Layer 8 of a small transformer language model trained on English Wikipedia (13 layers, counted from 0, width 64).
In attention head 2, each number of a token's query is one row of weights dot the token's vector x. The head spreads its attention over the tokens so far by the softmax of query dot key.

Query weights of the head. A number n stands for n times 0.0041.
q0: -2 -14 -33 -6 22 0 21 -22 -13 -5 35 27 -12 30 -8 -9 -2 2 1 -23 9 21 -5 13 3 12 -11 7 -7 0 -3 6 -2 -29 21 10 0 -23 24 2 33 -9 -2 -20 -4 -6 15 -17 6 -20 -7 -8 3 -24 8 2 4 -3 30 -12 -22 -2 -3 10
q1: -6 6 -3 8 18 6 -6 -7 -2 -21 -17 -17 12 2 -22 28 -1 -3 -10 24 2 -20 -11 -19 -14 18 -2 -11 -4 14 0 -8 5 -6 -19 -26 -1 30 -15 10 -2 15 -3 -21 -6 -3 -5 -7 -5 2 -10 31 -12 9 -31 -6 -22 6 10 13 -2 4 -8 7
q2: 16 10 -2 -7 -21 -10 -6 31 18 0 -14 -13 -1 -1 0 -5 -10 20 26 3 -1 23 -22 7 -20 2 -2 29 17 7 0 -5 -2 7 -7 23 29 11 -6 -14 -14 -7 -6 -4 20 -16 -2 8 -13 5 1 0 -6 13 -18 -25 36 -4 11 9 20 3 4 -13
q3: -25 -18 2 -55 11 3 14 -1 26 18 -21 14 -25 -15 18 -21 -1 -12 12 -12 14 31 17 21 -6 -6 -13 15 1 -4 14 38 -27 -12 -18 -6 -28 -5 22 -1 12 -8 13 21 -23 -9 9 -28 -10 2 -5 -18 -10 -40 15 -4 37 2 20 -30 -34 4 12 26
q4: 13 18 14 45 -32 32 -5 -19 -40 -1 31 -7 42 21 2 6 10 16 -17 31 21 -34 12 -12 17 8 11 -21 -3 2 -27 3 10 16 13 13 30 12 -39 -16 -12 -6 -21 -25 16 17 31 22 12 -10 -9 9 11 9 -20 19 -37 10 -30 19 8 -16 28 -7
q5: -1 -9 13 -14 -12 2 -9 26 -13 4 5 -19 1 5 -14 4 -2 8 21 21 5 -3 -18 -26 17 5 18 23 3 -29 -7 -3 13 7 13 -8 38 25 -23 1 -13 -4 11 -13 17 -31 0 10 1 5 -1 -1 -2 19 -42 -6 -20 19 -6 13 25 -12 11 5
q6: 23 20 11 21 -1 36 -8 -48 -6 -18 24 31 40 8 9 3 13 6 -24 18 34 -42 -3 -3 7 -14 -2 -25 8 17 -38 19 -19 -2 19 2 8 -4 -37 -26 -37 13 -14 -23 -28 15 19 9 14 -1 -19 19 0 9 3 23 -40 1 -51 8 16 -23 33 -1
q7: 44 -4 9 25 -23 -17 -7 -27 -11 -20 18 1 31 20 -22 -6 -4 50 8 11 -8 -5 -13 -24 23 -12 8 3 18 19 -40 -13 20 11 21 -20 24 -9 -29 13 -12 -7 -9 -20 22 -4 13 -5 22 6 2 5 -18 12 -15 22 -24 -9 9 -5 -17 -4 -16 -29
q8: 20 11 -10 -6 -33 27 -40 -13 8 -53 5 59 25 24 32 -16 11 43 -26 -33 50 -7 -26 29 5 -37 0 -12 12 53 -21 2 -27 27 9 12 2 -22 5 5 1 -2 -21 -20 -19 -16 5 -35 -2 -23 -7 33 8 15 61 8 -16 -23 -15 -10 -15 2 0 1
q9: 36 -3 15 38 -33 34 -20 -34 -27 -22 21 54 46 22 -3 -12 4 14 -32 -4 22 -38 23 -22 7 7 24 -26 -6 9 -50 -8 -4 5 5 7 7 -12 -52 -18 -12 29 -39 -39 -21 -2 46 9 33 25 -30 20 -5 8 -1 32 -34 25 -28 -14 8 -40 22 -5
q10: 24 -10 -17 4 -12 29 -20 -11 -20 -20 29 67 49 21 25 12 -13 -7 -26 2 22 -38 13 -17 -21 -17 36 -32 -21 4 -56 29 -10 -2 -19 12 31 1 -35 -12 -23 11 -28 -13 -20 15 41 8 40 27 -17 -16 19 25 -37 29 1 15 -62 -31 -22 -3 30 34
q11: -8 10 35 7 23 -27 57 -36 -11 31 -12 -94 11 -38 -37 -26 19 19 8 36 0 9 2 -35 1 42 11 4 33 -12 21 -38 41 -11 23 -32 44 -32 14 -12 20 -25 58 -12 32 -4 -42 8 -26 -19 -6 -8 -35 -12 -6 -23 -6 9 -4 11 -1 27 -17 4
q12: -66 14 7 -49 -19 -16 51 25 -8 12 -20 -35 -52 -16 -24 -16 1 -6 20 -16 -4 55 -22 25 -8 49 -17 15 7 -49 76 -16 38 -17 -21 18 -5 -10 35 5 14 -8 10 23 30 17 -42 40 -19 7 29 17 14 5 -19 -22 -4 -11 41 26 38 -14 -25 12
q13: -3 5 -18 0 6 22 -8 14 9 4 16 37 25 6 27 17 -42 -21 -4 -42 30 6 -15 -10 -4 31 20 -35 -14 -4 -18 -17 -7 -23 -22 4 0 14 -7 25 -14 21 -15 -6 -21 13 3 23 34 14 17 23 23 28 -19 8 -2 -6 -37 11 -5 -10 17 13
q14: 25 -11 10 18 8 -11 6 11 2 31 -18 -29 -2 10 -25 18 10 -22 37 13 -24 -17 -23 18 -23 -8 19 -17 -41 6 5 -2 -23 18 -40 -12 9 5 15 18 34 11 -10 -4 -5 3 -3 -2 11 -28 -10 -17 -9 -25 12 -11 -28 21 14 -11 7 5 8 -37
q15: 10 -11 -26 -5 -8 -5 -1 2 24 3 11 -17 -31 -26 -48 -31 -17 -10 25 -40 -52 27 15 21 13 0 0 14 20 0 6 -23 -28 15 -26 -2 10 -20 8 19 30 -7 -21 9 4 27 20 -5 -15 8 30 5 -7 19 13 -16 18 -10 23 -12 44 25 -31 7
q16: 18 11 3 -8 -3 5 16 9 11 9 -12 8 -21 -18 17 19 45 -22 13 36 4 -18 -37 -6 -16 -32 -2 15 -54 -25 22 21 -32 -1 6 25 -38 9 28 -55 2 -21 1 -8 17 13 0 -18 5 -38 -35 -37 -8 -51 -27 9 1 15 11 16 -15 -29 54 12
q17: 4 -17 31 -18 -10 9 16 3 14 25 -1 -44 -3 -2 -22 40 -14 -17 15 0 -16 -2 -18 -16 7 20 18 -11 -6 -30 16 -49 17 -14 0 -6 7 18 -13 19 -3 -5 -10 13 -22 8 -2 41 6 -1 -5 -23 25 25 -15 -7 -11 13 -3 -1 15 -11 -3 -5
q18: 0 15 15 37 -41 15 -9 36 -18 -4 -30 -13 -6 -1 -6 25 -9 15 -8 9 0 13 -8 -16 12 -20 -42 18 15 -5 10 14 24 11 4 5 0 5 -35 3 3 14 3 11 -18 -50 -17 36 8 11 -17 21 4 4 13 12 14 29 -1 9 8 -18 -19 -22
q19: 18 5 -1 22 -51 6 13 5 -19 12 7 -22 5 -9 18 -18 9 -13 23 20 -21 12 5 -25 4 -13 0 -5 -28 -31 1 16 7 28 1 -1 1 34 -20 -4 25 1 6 8 2 -15 8 8 0 22 -37 -15 9 2 -7 -1 3 -4 -11 25 6 6 42 -23
q20: 19 -4 -17 8 12 17 2 11 33 -27 -19 -27 -33 0 -25 29 25 24 19 18 0 0 -30 1 -19 -29 36 2 13 -2 12 -13 12 18 4 23 23 -10 -16 16 -1 -20 -9 -39 -6 -8 7 23 -16 -49 -24 1 16 -3 -3 -9 -30 16 -26 -22 30 -4 16 9
q21: 12 -4 -3 -12 -18 31 9 -11 -14 -32 -24 5 8 10 -8 -8 24 29 -20 27 1 -12 -21 -2 -31 -27 20 38 -15 -15 -5 -12 24 -2 -4 -2 -8 -4 15 11 -3 -9 -28 13 -16 -38 -20 0 -3 -10 -24 -9 33 6 -36 18 21 7 13 23 29 2 2 26
q22: 25 -11 0 14 -5 14 -7 0 -27 -6 -7 -12 1 12 -20 -22 12 6 14 11 -25 31 20 21 -23 -27 -18 7 4 2 -13 -28 -5 31 12 -41 18 9 -19 32 12 30 -17 19 -25 -23 -41 16 0 -9 -14 3 -8 7 1 17 2 3 9 4 -25 -5 -14 -24
q23: 0 24 34 -32 3 44 -23 -2 -34 -15 36 22 11 14 -14 -45 -4 4 -7 -5 3 -3 -29 -2 16 45 -27 12 -22 -8 4 16 -4 -8 -7 -19 -25 -32 10 -23 20 8 -8 0 4 -5 -9 -12 3 5 -16 34 1 -5 -2 1 12 5 23 -9 -4 -12 20 29
q24: 7 47 56 -12 20 -22 -5 0 -4 8 5 -27 0 9 2 -9 -2 -10 -25 37 26 -21 -50 -21 4 11 -25 7 -40 -11 37 12 -28 -11 15 -37 -42 -13 17 -3 36 21 43 -2 6 24 -25 13 18 -12 2 -9 -18 -22 10 18 -20 13 36 35 -2 -17 7 -36
q25: 0 -7 24 16 -10 -15 -5 -10 -22 11 -14 -31 -2 -9 -3 -28 5 31 18 56 -1 -1 2 40 -7 -36 17 8 -1 -19 16 9 -4 30 2 -16 2 13 -19 -15 7 -21 -3 18 -11 -23 5 -11 2 -20 -34 -19 -20 -7 6 0 23 34 19 26 26 16 19 -6
q26: 4 -7 -29 31 -25 -1 -17 -24 -23 -31 0 16 25 11 -6 10 -4 -33 -28 -13 -5 -1 36 17 -26 -17 -9 22 21 26 -27 -30 41 9 14 -6 12 -2 -2 8 10 -7 -25 17 -8 -30 -8 -14 -26 21 10 -15 11 2 -26 -6 21 -2 33 35 6 -19 -30 16
q27: -1 -12 8 0 7 -18 1 11 -9 10 -21 -21 -6 -22 5 4 19 4 26 38 14 -22 -46 -23 -35 -5 16 -1 -39 -30 26 22 -12 -7 16 4 -2 -17 -4 4 4 -10 38 11 19 4 4 4 7 -9 -32 -30 -1 -20 -18 -7 -17 10 -47 14 -19 0 33 -1
q28: 20 -8 1 4 -21 34 8 17 -3 6 -35 -13 2 -8 -33 -37 -6 30 3 10 9 -11 -14 6 13 -14 24 9 6 -18 12 7 1 9 2 -10 -7 -11 -18 13 -5 10 -3 -9 -1 -23 -3 12 13 -7 -7 19 -10 -9 -47 -3 -31 -1 17 16 22 -1 -4 -10
q29: 36 -3 -8 34 -33 34 12 -16 -41 2 -12 -40 -12 0 -9 19 26 -6 -29 11 7 -35 -54 -32 -3 -6 29 -11 0 -7 37 -29 6 26 -21 32 -2 7 6 0 12 2 6 -54 7 13 2 33 -22 -1 -28 -11 -11 4 -5 2 -5 22 22 7 11 17 22 23
q30: 6 0 4 22 14 -13 -18 -26 25 -12 -3 -3 20 2 23 30 30 -22 -1 -5 -26 -21 6 -30 26 -31 8 -3 18 5 -21 29 -33 -14 15 25 1 -11 22 -6 -17 -7 10 -16 31 6 4 -24 -3 -23 14 -12 -46 -20 40 -2 -13 -40 -7 -22 -31 17 6 5
q31: 2 26 -15 -20 -27 1 -28 -12 26 -5 2 -18 18 -1 -31 15 13 -11 -3 33 -13 -4 -33 -8 32 6 3 -6 4 -23 1 -35 -10 24 0 -31 5 8 -19 22 6 7 -4 -9 -23 -2 9 -4 -1 5 -22 -7 -4 25 -10 27 -2 17 26 4 25 -6 -7 -25

Each question shows a short text with each token's key, already scaled and adjusted for position as the last token sees it. A number n stands for n times 0.012.

Then comes the last token's vector x. A number n stands for n times 0.062.

0 "\n\n": -2 6 19 7 -15 14 -30 16 -35 -33 -49 51 20 -72 16 30 20 -8 -14 -1 4 13 3 22 15 21 -21 12 15 13 0 -2
1 "The": -2 0 11 6 -13 9 -34 7 -25 -33 -42 45 21 -57 11 15 17 -4 -13 3 10 10 -3 12 16 22 -27 17 10 12 -3 -4
2 " player": -9 0 11 -4 1 -3 -25 21 -8 -31 -31 36 -3 -54 7 -6 13 -13 0 -4 6 -8 -5 2 16 19 -24 13 8 -5 17 -23
3 ", in the": 1 -2 0 13 -15 9 -34 3 -15 -36 -43 44 22 -51 6 19 8 -7 -15 -2 9 15 -1 10 12 18 -21 13 8 8 -5 -6
4 " role": 4 6 10 1 4 -7 -19 1 -3 -33 -39 25 -5 -42 3 5 -2 -10 8 -17 -1 -16 -6 -8 5 6 -16 -5 3 -13 22 -21
5 " of a": 5 10 -4 8 -9 0 -21 5 7 -32 -41 24 12 -39 3 20 0 -14 -23 -2 1 -5 -4 2 4 14 -19 9 2 -14 -2 -19
x: 15 12 -14 13 24 11 0 9 -9 -24 -2 -34 -39 -11 9 -15 17 9 -17 1 -5 8 12 2 -3 -11 12 -5 10 11 84 4 3 -11 16 -27 -17 -12 35 -3 6 -17 30 -13 -15 6 -26 -3 -43 6 13 -6 2 -12 19 -22 1 -10 3 -6 -1 0 9 0
Which token does the last token look at most? 0 "\n\n"

0 " for the": -3 0 11 2 -7 14 -26 7 -18 -25 -40 44 19 -51 5 14 11 -10 -11 -2 9 15 0 13 14 17 -19 15 8 10 -6 -5
1 " I": -13 -8 16 -1 -19 18 -29 12 -26 -22 -36 34 2 -47 13 -16 15 -2 8 6 7 4 5 10 27 14 -27 23 -3 12 7 4
2 "ow": 5 -8 -1 0 -12 6 -22 -11 -31 -21 -22 1 -2 -17 6 -16 4 4 9 13 -19 -6 -8 -8 12 -16 -1 4 -10 -9 -5 -5
3 "a": 22 -6 4 4 -10 17 -24 12 -21 -29 -28 9 14 -21 10 -16 20 -1 -10 6 -14 2 -7 6 26 12 -7 16 -1 -6 -13 -15
4 " Haw": 30 14 1 19 -15 4 -18 5 7 -22 -18 23 0 -15 -7 -17 -6 -8 -13 -24 -18 -1 -8 4 18 -10 3 -6 -19 -10 -10 -20
5 "k": -9 19 0 2 0 1 -2 -12 14 -14 -21 -4 4 3 -2 -39 3 -4 -7 -10 -16 3 -17 -1 10 -9 1 6 -14 -23 -18 -21
x: -47 11 -1 -49 9 -16 -1 13 -5 35 17 -10 -15 4 4 23 6 -9 35 5 17 28 12 11 -16 10 -7 51 7 -17 8 -23 8 0 -16 -8 -4 -19 24 -30 23 -29 -9 4 12 -26 -7 -2 -10 -15 -27 -17 20 22 -15 -58 -29 17 11 18 12 -10 25 49
Which two tokens does the last token look at most, in order? 0 " for the", 3 "a"

0 " appearance": 6 1 6 -2 5 3 -16 15 -14 -29 -37 47 3 -52 2 22 4 3 -1 -2 9 -1 7 -2 6 20 -13 3 14 8 0 -3
1 ", she": -5 2 7 3 -10 6 -17 18 -4 -23 -38 35 4 -45 1 9 9 -4 2 -1 8 2 1 20 11 9 -25 4 10 10 -1 -6
2 " help": -11 -4 12 3 1 -4 -10 6 -2 -17 -29 37 -6 -40 0 18 7 2 -1 0 13 -10 -6 6 3 3 -18 -2 7 9 3 -3
3 "ed": -8 -4 4 8 -12 6 -29 8 -12 -23 -38 50 9 -48 10 16 9 -3 -5 2 12 1 5 5 14 13 -17 18 4 13 0 -2
4 " J": 4 -7 -2 4 -7 13 -18 2 -27 -29 -28 32 10 -32 20 -8 11 13 2 12 -2 7 10 14 18 13 -20 10 8 14 -19 -7
5 "ama": 8 13 10 9 -4 13 -15 10 6 -31 -33 10 4 -17 1 0 -10 -16 -18 -11 -26 -15 -9 18 35 -6 -17 -11 4 -5 5 5
x: -30 19 -27 -46 -9 27 4 25 -7 16 -4 -17 -26 -16 -26 -17 25 21 -27 -9 -10 -2 -26 -2 18 -11 5 0 -3 -45 15 10 20 -29 1 22 15 -3 43 13 -4 -13 5 20 25 41 -39 -7 -31 19 5 -6 5 -41 1 -20 22 27 14 24 -6 -11 0 39
Which token does the last token look at most? 3 "ed"

0 "ained": 1 2 5 -4 -2 9 -20 14 -18 -28 -40 50 8 -53 12 29 5 -5 -11 -4 12 1 3 4 8 14 -17 10 11 14 6 -6
1 " the": -3 -4 11 9 -11 12 -28 9 -19 -29 -40 45 20 -51 8 17 9 -11 -15 -4 7 12 0 15 13 18 -19 13 9 10 -7 -7
2 " rel": -6 -19 14 14 -14 -4 -30 -13 -25 -10 -2 30 -6 -33 6 16 -6 -9 -2 -11 2 -12 -1 6 -15 1 -3 -17 -11 5 12 -5
3 "ay": -6 7 -2 -14 15 -1 -8 -15 -13 -9 -20 22 -15 -38 12 11 -9 -16 2 -15 13 -1 -7 -3 -8 8 -20 -6 8 -2 21 -11
4 " title": 3 0 4 2 14 11 -10 7 -7 -28 -33 31 1 -49 10 11 3 -1 1 2 8 -8 1 5 5 23 -25 11 14 -3 2 -7
5 ".": -6 -2 -2 -3 -8 5 -26 1 -26 -30 -47 49 20 -61 16 15 16 2 -2 -4 12 8 -3 15 22 20 -28 18 10 17 -4 1
x: 15 -14 0 28 12 5 -17 -16 -8 14 -2 -38 6 0 -9 -10 39 9 3 10 -1 -19 -24 -6 -6 -17 8 -19 -2 0 78 -1 5 1 -11 -16 3 7 57 -8 28 -2 0 0 -21 -2 -45 -2 -18 -14 -18 -25 -3 -17 8 3 3 0 15 17 -14 14 24 -4
Which token does the last token look at most? 5 "."

0 "ity": -2 4 5 -3 3 10 -19 25 -17 -28 -36 47 9 -52 7 19 5 0 -3 0 11 7 9 8 11 19 -20 12 14 10 -1 2
1 " College": -16 0 12 4 -3 9 -20 26 -12 -31 -34 44 6 -49 -2 10 4 1 -5 -12 2 16 0 11 10 13 -12 0 7 6 1 -4
2 " in K": 6 -9 -6 6 -4 0 -13 -2 -17 -24 -27 34 0 -24 16 1 3 21 -1 -5 0 2 -6 7 17 -5 -19 10 -6 19 -10 3
3 "ansas": 13 -11 4 23 -17 16 -31 3 -6 -36 -44 32 14 -45 1 -6 5 -7 -8 -2 -15 9 0 18 33 8 3 2 12 1 -6 -2
4 ", United States": 15 1 -10 17 -16 9 -36 9 -15 -39 -44 46 12 -49 7 5 3 10 -6 1 7 13 -1 11 21 20 -15 12 21 12 -6 10
5 ", and": 0 5 -2 3 -7 5 -28 6 -7 -32 -42 40 15 -45 7 13 13 -1 -10 -3 11 9 -2 10 14 6 -12 15 3 15 -1 -3
x: 16 5 -26 19 1 2 -29 -20 0 -7 1 -49 5 -7 -9 5 11 -3 13 21 -14 7 -5 -9 8 -9 -2 -16 5 15 72 -5 14 -6 3 -13 2 18 63 -3 12 -9 29 -6 -20 20 -17 -15 -19 -16 5 -32 7 -19 1 -4 -10 -12 16 3 -6 10 13 -10
Which token does the last token look at most? 4 ", United States"

0 " | ": 8 -2 9 4 -4 19 -33 11 -23 -27 -38 39 13 -64 2 27 2 -11 0 8 3 24 21 8 -3 23 11 -6 24 14 -6 12
1 "44": 6 1 1 1 -4 9 -21 7 -19 -15 -23 43 4 -54 -3 10 -3 -12 9 3 6 19 16 6 5 16 11 -8 16 20 -6 9
2 ".": 6 1 4 -1 -10 10 -28 -2 -12 -13 -28 32 -3 -55 -4 -3 -9 -13 12 -1 10 10 5 -8 -18 15 15 -9 1 16 14 -5
3 "86": -6 8 2 -1 -2 5 -14 -2 0 -17 -32 38 0 -45 3 -2 -7 -1 -2 -5 11 5 6 -10 1 11 6 2 -5 9 7 2
4 " | |": -15 1 -3 5 -4 9 -24 -17 -12 -31 -45 41 6 -44 9 16 -8 21 1 -1 14 0 9 -12 0 23 -5 3 7 26 3 9
5 " | |": -5 -11 -3 7 -10 9 -28 -20 -20 -32 -45 41 5 -47 11 26 -9 19 -6 -4 15 -2 9 -8 3 19 -7 -4 9 32 7 15
x: -8 -20 19 21 43 -9 -24 -17 18 16 -11 -31 1 -26 -62 -29 19 -2 -11 4 -36 -6 10 -22 -23 -19 22 -2 57 5 22 7 21 8 7 -15 12 1 28 5 54 -11 -15 -9 27 13 -39 17 -24 9 13 -17 -6 11 -5 4 -4 -1 -9 23 7 11 -12 -4
Which token does the last token look at most? 5 " | |"

0 " gold": 1 5 2 -9 13 -3 -10 12 -2 -28 -24 33 -4 -43 3 30 -21 -8 5 -6 2 4 18 11 1 22 -8 -4 21 -5 -10 3
1 " med": -12 -5 15 0 -5 7 -18 9 -5 -18 -21 29 -1 -42 -4 30 -28 -5 0 -23 -4 2 23 9 -7 8 -7 -25 8 0 4 9
2 "all": -4 0 1 -4 10 4 -13 0 -11 -13 -16 31 -7 -35 4 26 -6 -14 -18 -19 -5 2 1 17 1 1 -11 -12 11 3 8 5
3 "ist": -4 5 -2 -2 2 10 -18 6 -18 -23 -32 42 8 -39 2 12 -4 -3 2 -6 8 12 11 3 8 20 -11 10 23 7 -5 -1
4 ", ": 6 5 -6 -1 4 1 -13 5 -6 -16 -33 25 6 -33 3 24 -5 -1 -6 -5 -5 3 -11 12 1 2 -12 -5 9 6 -6 3
5 "4": 2 15 8 8 -4 -2 -15 7 -11 -5 -15 32 2 -43 4 0 -4 -15 13 10 -1 14 9 16 10 4 5 -8 1 21 -6 3
x: -45 1 8 43 -2 -11 -3 17 9 22 -10 -35 25 16 -13 1 59 9 -16 21 15 8 1 11 -17 -12 -6 -14 14 -17 23 11 18 24 19 -1 25 -24 29 3 -10 -17 29 11 -11 -28 -8 -35 -41 -20 -6 -18 -10 0 1 -23 -1 21 -2 8 -25 21 -37 -3
Which two tokens does the last token look at most, in order? 3 "ist", 0 " gold"

0 " m": -7 0 4 -2 3 16 -6 6 8 -13 -19 23 1 -26 -10 14 -15 0 0 2 5 -9 11 6 2 9 -12 -1 3 -6 -12 -8
1 " rel": -12 -1 16 -3 -4 1 -14 -6 -9 -5 -6 27 -8 -28 1 23 -25 -8 3 -13 4 -12 17 7 -12 11 -1 -23 -5 1 3 4
2 "ay": 4 10 -5 -10 10 3 -9 -1 -15 -14 -30 35 -3 -43 5 20 -9 -8 3 -11 8 6 6 7 3 15 -15 -2 15 3 6 2
3 " | ": -5 5 -4 6 -5 8 -24 12 -15 -30 -45 40 19 -57 8 30 8 -6 -5 1 0 12 5 11 11 18 -15 6 15 10 -8 7
4 "3": 7 7 -2 3 -4 -1 -20 3 -19 -11 -20 42 0 -54 3 -2 11 -13 12 9 2 19 6 17 12 11 -2 -4 6 32 -4 2
5 ":": 0 3 3 7 -18 3 -33 -9 -13 -9 -24 24 -2 -57 -4 -11 -12 -26 18 8 -5 18 16 3 -17 20 27 -9 -8 11 11 -6
x: -8 -22 37 17 18 -1 -15 7 -1 36 -6 -20 1 -1 -26 -28 40 1 27 7 6 -23 24 -3 20 -9 -35 3 41 17 8 7 24 -9 -24 -5 19 -36 32 -20 7 -9 1 3 3 7 -20 -54 -30 -35 -1 4 6 40 11 -5 6 39 -20 -23 0 29 -16 -37
Which token does the last token look at most? 3 " | "

0 " species": 3 5 9 0 -2 6 -23 27 -25 -32 -36 58 8 -61 13 21 5 6 -3 -2 11 11 14 8 17 26 -21 9 15 17 -3 8
1 ", the": 2 0 9 5 -10 8 -31 10 -22 -33 -45 48 21 -55 6 21 8 -4 -11 -1 6 12 0 14 15 18 -22 13 8 13 -4 -2
2 " D": -1 -9 13 10 -18 13 -34 2 -40 -27 -27 31 8 -43 15 -8 2 4 -2 3 -8 3 12 2 11 4 -14 4 -11 -6 0 1
3 "arg": 4 -4 14 -23 20 -16 10 -12 12 -4 -3 -6 -16 -20 -4 -8 -5 -27 -13 -30 -17 -9 -13 19 3 -21 -1 -28 -2 -16 16 -11
4 "s": 2 5 6 -14 3 -3 -17 -2 -7 -20 -25 9 8 -15 -2 -20 11 0 -8 -6 -11 -8 -17 -2 19 -4 -32 12 -4 -22 15 3
5 "lan": 0 -1 21 1 14 7 -10 11 9 -14 -22 17 2 -21 3 -7 -3 -2 -20 -12 -14 -16 -8 16 26 -6 -30 -1 -5 10 5 -11
x: -46 -12 17 -39 -15 -2 25 -4 1 40 -21 9 -3 -8 6 -21 17 -7 -4 32 -2 -11 -22 22 -19 21 9 -21 26 -41 28 3 -5 17 -18 5 11 -5 61 -12 0 -21 17 -3 20 1 -22 -15 -46 -10 23 -15 47 -7 -2 12 -22 -18 -9 33 9 15 -3 6
Which token does the last token look at most? 1 ", the"

0 " named": -3 -1 3 -11 6 11 -25 3 -21 -31 -37 43 10 -44 6 8 15 0 -10 4 3 -4 -5 10 14 15 -19 18 8 17 6 -2
1 " A": -15 -12 7 -1 -2 10 -9 8 -1 -25 -34 13 6 -27 4 4 -2 -9 -18 -3 -8 -7 -7 5 8 5 -21 4 -5 -6 3 -14
2 "ch": 10 -10 5 7 -12 20 -29 -1 -22 -31 -29 8 7 -27 -2 -12 -1 1 0 -3 -14 3 2 2 6 0 5 0 -15 -17 -8 -12
3 "ill": 7 -4 17 -7 3 13 -5 -9 12 -17 -18 -6 -5 -5 -10 -24 -15 -17 -12 -18 -29 -14 -7 15 4 -2 -13 -11 -5 -38 -5 -16
4 "es,": -1 5 4 -7 6 7 -17 6 -13 -32 -38 38 16 -35 6 7 13 11 -2 -2 10 13 -1 12 22 11 -22 19 15 11 -12 2
5 " N": 2 14 3 5 -1 2 -4 -1 -4 -10 -16 20 -1 -14 9 5 -7 4 -4 -1 -5 -5 -7 11 -2 -19 -16 -10 -14 20 -4 -8
x: -61 15 -3 18 9 4 -3 -14 -8 0 -8 -7 -23 11 -29 -7 48 -29 -25 -6 5 -24 6 18 13 17 -9 -14 20 39 19 -9 6 -12 1 4 -6 -29 35 -10 -10 0 37 -13 21 6 -5 -27 -15 -9 4 3 4 -27 -10 -9 7 -8 58 46 0 2 -6 -1
Which two tokens does the last token look at most, in order? 0 " named", 4 "es,"

0 " m": -7 0 4 -2 3 16 -6 6 8 -13 -19 23 1 -26 -10 14 -15 0 0 2 5 -9 11 6 2 9 -12 -1 3 -6 -12 -8
1 "ight": -1 7 10 -4 -5 8 -4 11 -8 -15 -27 28 -3 -47 0 18 -5 -12 6 -3 2 -6 11 10 9 19 -13 -2 7 -16 -4 -5
2 " also": -6 2 5 8 -6 5 -17 11 -17 -20 -35 43 10 -46 10 27 15 -2 -3 5 16 3 4 12 12 19 -21 13 13 18 -5 1
3 " take": 0 -8 17 -3 5 2 5 3 -14 -9 -25 29 -5 -42 11 27 -7 -3 -2 0 21 -13 7 -5 -7 7 -24 -1 13 11 5 -7
4 " an": 10 -1 1 15 -18 1 -18 1 -5 -18 -36 28 12 -41 7 22 -7 -16 -11 -2 15 -3 0 6 -4 11 -29 0 4 6 2 -18
5 " ex": 20 19 8 12 0 0 -7 11 8 -17 -17 7 -3 -36 -13 26 -17 -13 -8 0 6 -2 8 -4 -31 6 -8 -11 -1 -19 13 -26
x: -18 -12 -15 39 10 -1 19 -3 3 10 2 -25 -24 -6 4 -37 28 32 0 -2 -13 -25 25 34 12 4 -7 1 14 9 47 -10 -20 5 7 30 -19 -18 4 2 4 6 -1 -27 66 19 -9 -33 -23 -11 8 20 -21 -12 -11 -18 -15 -13 -6 -35 26 3 21 -24
Which token does the last token look at most, and with what share of its attention? 4 " an", with about 40%

0 "===": 0 1 14 7 -15 24 -48 11 -63 -28 -47 59 19 -83 35 23 26 5 -1 5 17 22 11 12 27 30 -15 22 11 31 -2 16
1 "A": -6 -1 5 1 1 -2 -3 9 -2 -20 -37 20 1 -44 26 11 -2 1 -1 2 9 -7 10 -3 15 15 -23 9 1 2 -4 -8
2 "ct": -9 -18 19 4 -14 4 -17 -4 -27 -24 -21 6 -10 -40 16 6 -6 -8 -4 1 8 -11 14 -18 -14 1 12 -8 -11 -29 1 -7
3 " I": 4 -4 14 1 -14 7 -17 10 -16 -23 -33 22 0 -43 23 -1 12 -7 5 -3 -5 -3 18 18 35 22 -30 14 7 -5 3 5
4 "===": 9 0 -4 21 -42 13 -69 -3 -73 -41 -46 54 22 -71 44 -6 36 15 -2 13 10 19 9 6 39 30 -13 27 1 33 -2 23
5 "\n": 2 0 -12 7 -17 2 -32 5 -30 -36 -51 47 23 -66 21 24 25 -2 -8 3 6 13 2 25 25 20 -28 21 16 16 -5 3
x: 32 -5 -26 27 11 5 -33 -20 2 13 1 -15 -4 -4 -9 -10 75 8 -3 13 -22 -31 -4 -5 -8 -26 -2 -17 -10 5 54 0 -4 -3 -10 -15 -20 13 70 -15 12 -1 17 -8 -54 3 -27 -13 -14 7 -15 -18 1 -15 3 4 0 4 27 15 -2 19 22 -4
Which two tokens does the last token look at most, in order? 4 "===", 0 "==="

0 "th": -2 -2 8 1 2 12 -20 12 -26 -28 -30 42 11 -47 7 10 6 0 -3 -13 10 18 6 8 6 17 -8 10 14 0 -11 -1
1 "lete": -1 3 8 1 -4 10 -22 18 -19 -29 -34 50 10 -51 3 20 3 -10 -6 -7 3 13 11 8 11 19 -6 3 19 5 0 -2
2 ".": 4 2 -1 6 -10 10 -29 10 -30 -27 -44 54 21 -62 15 17 19 -4 -5 -4 7 14 3 18 23 20 -19 18 12 18 -3 0
3 " She": 10 -9 4 6 -7 -3 -9 14 9 -20 -33 19 -2 -41 0 -3 5 -14 9 -7 -5 -4 2 25 15 1 -18 -4 -2 -4 5 -17
4 " won": 8 -9 8 16 -14 0 -26 3 -18 -25 -37 50 5 -58 19 22 20 -15 -23 2 11 4 9 -3 12 14 -11 4 -4 23 12 0
5 " gold": 15 9 4 15 1 0 -23 -2 -3 -30 -20 32 -9 -51 8 32 -16 -17 2 3 0 -3 17 7 -3 17 -2 -11 11 0 3 -1
x: -1 9 -14 -18 4 -11 9 11 26 -3 -3 -15 -12 -38 -29 21 59 -9 -14 -2 -10 8 15 0 19 -13 -16 -4 16 2 50 -3 -26 -3 17 -2 22 -14 -1 -8 11 22 32 -26 33 21 -16 -12 -47 -6 10 21 -37 -11 -20 9 33 17 -14 -19 -8 28 -36 -23
Which token does the last token look at most, and with what share of its attention? 2 ".", with about 50%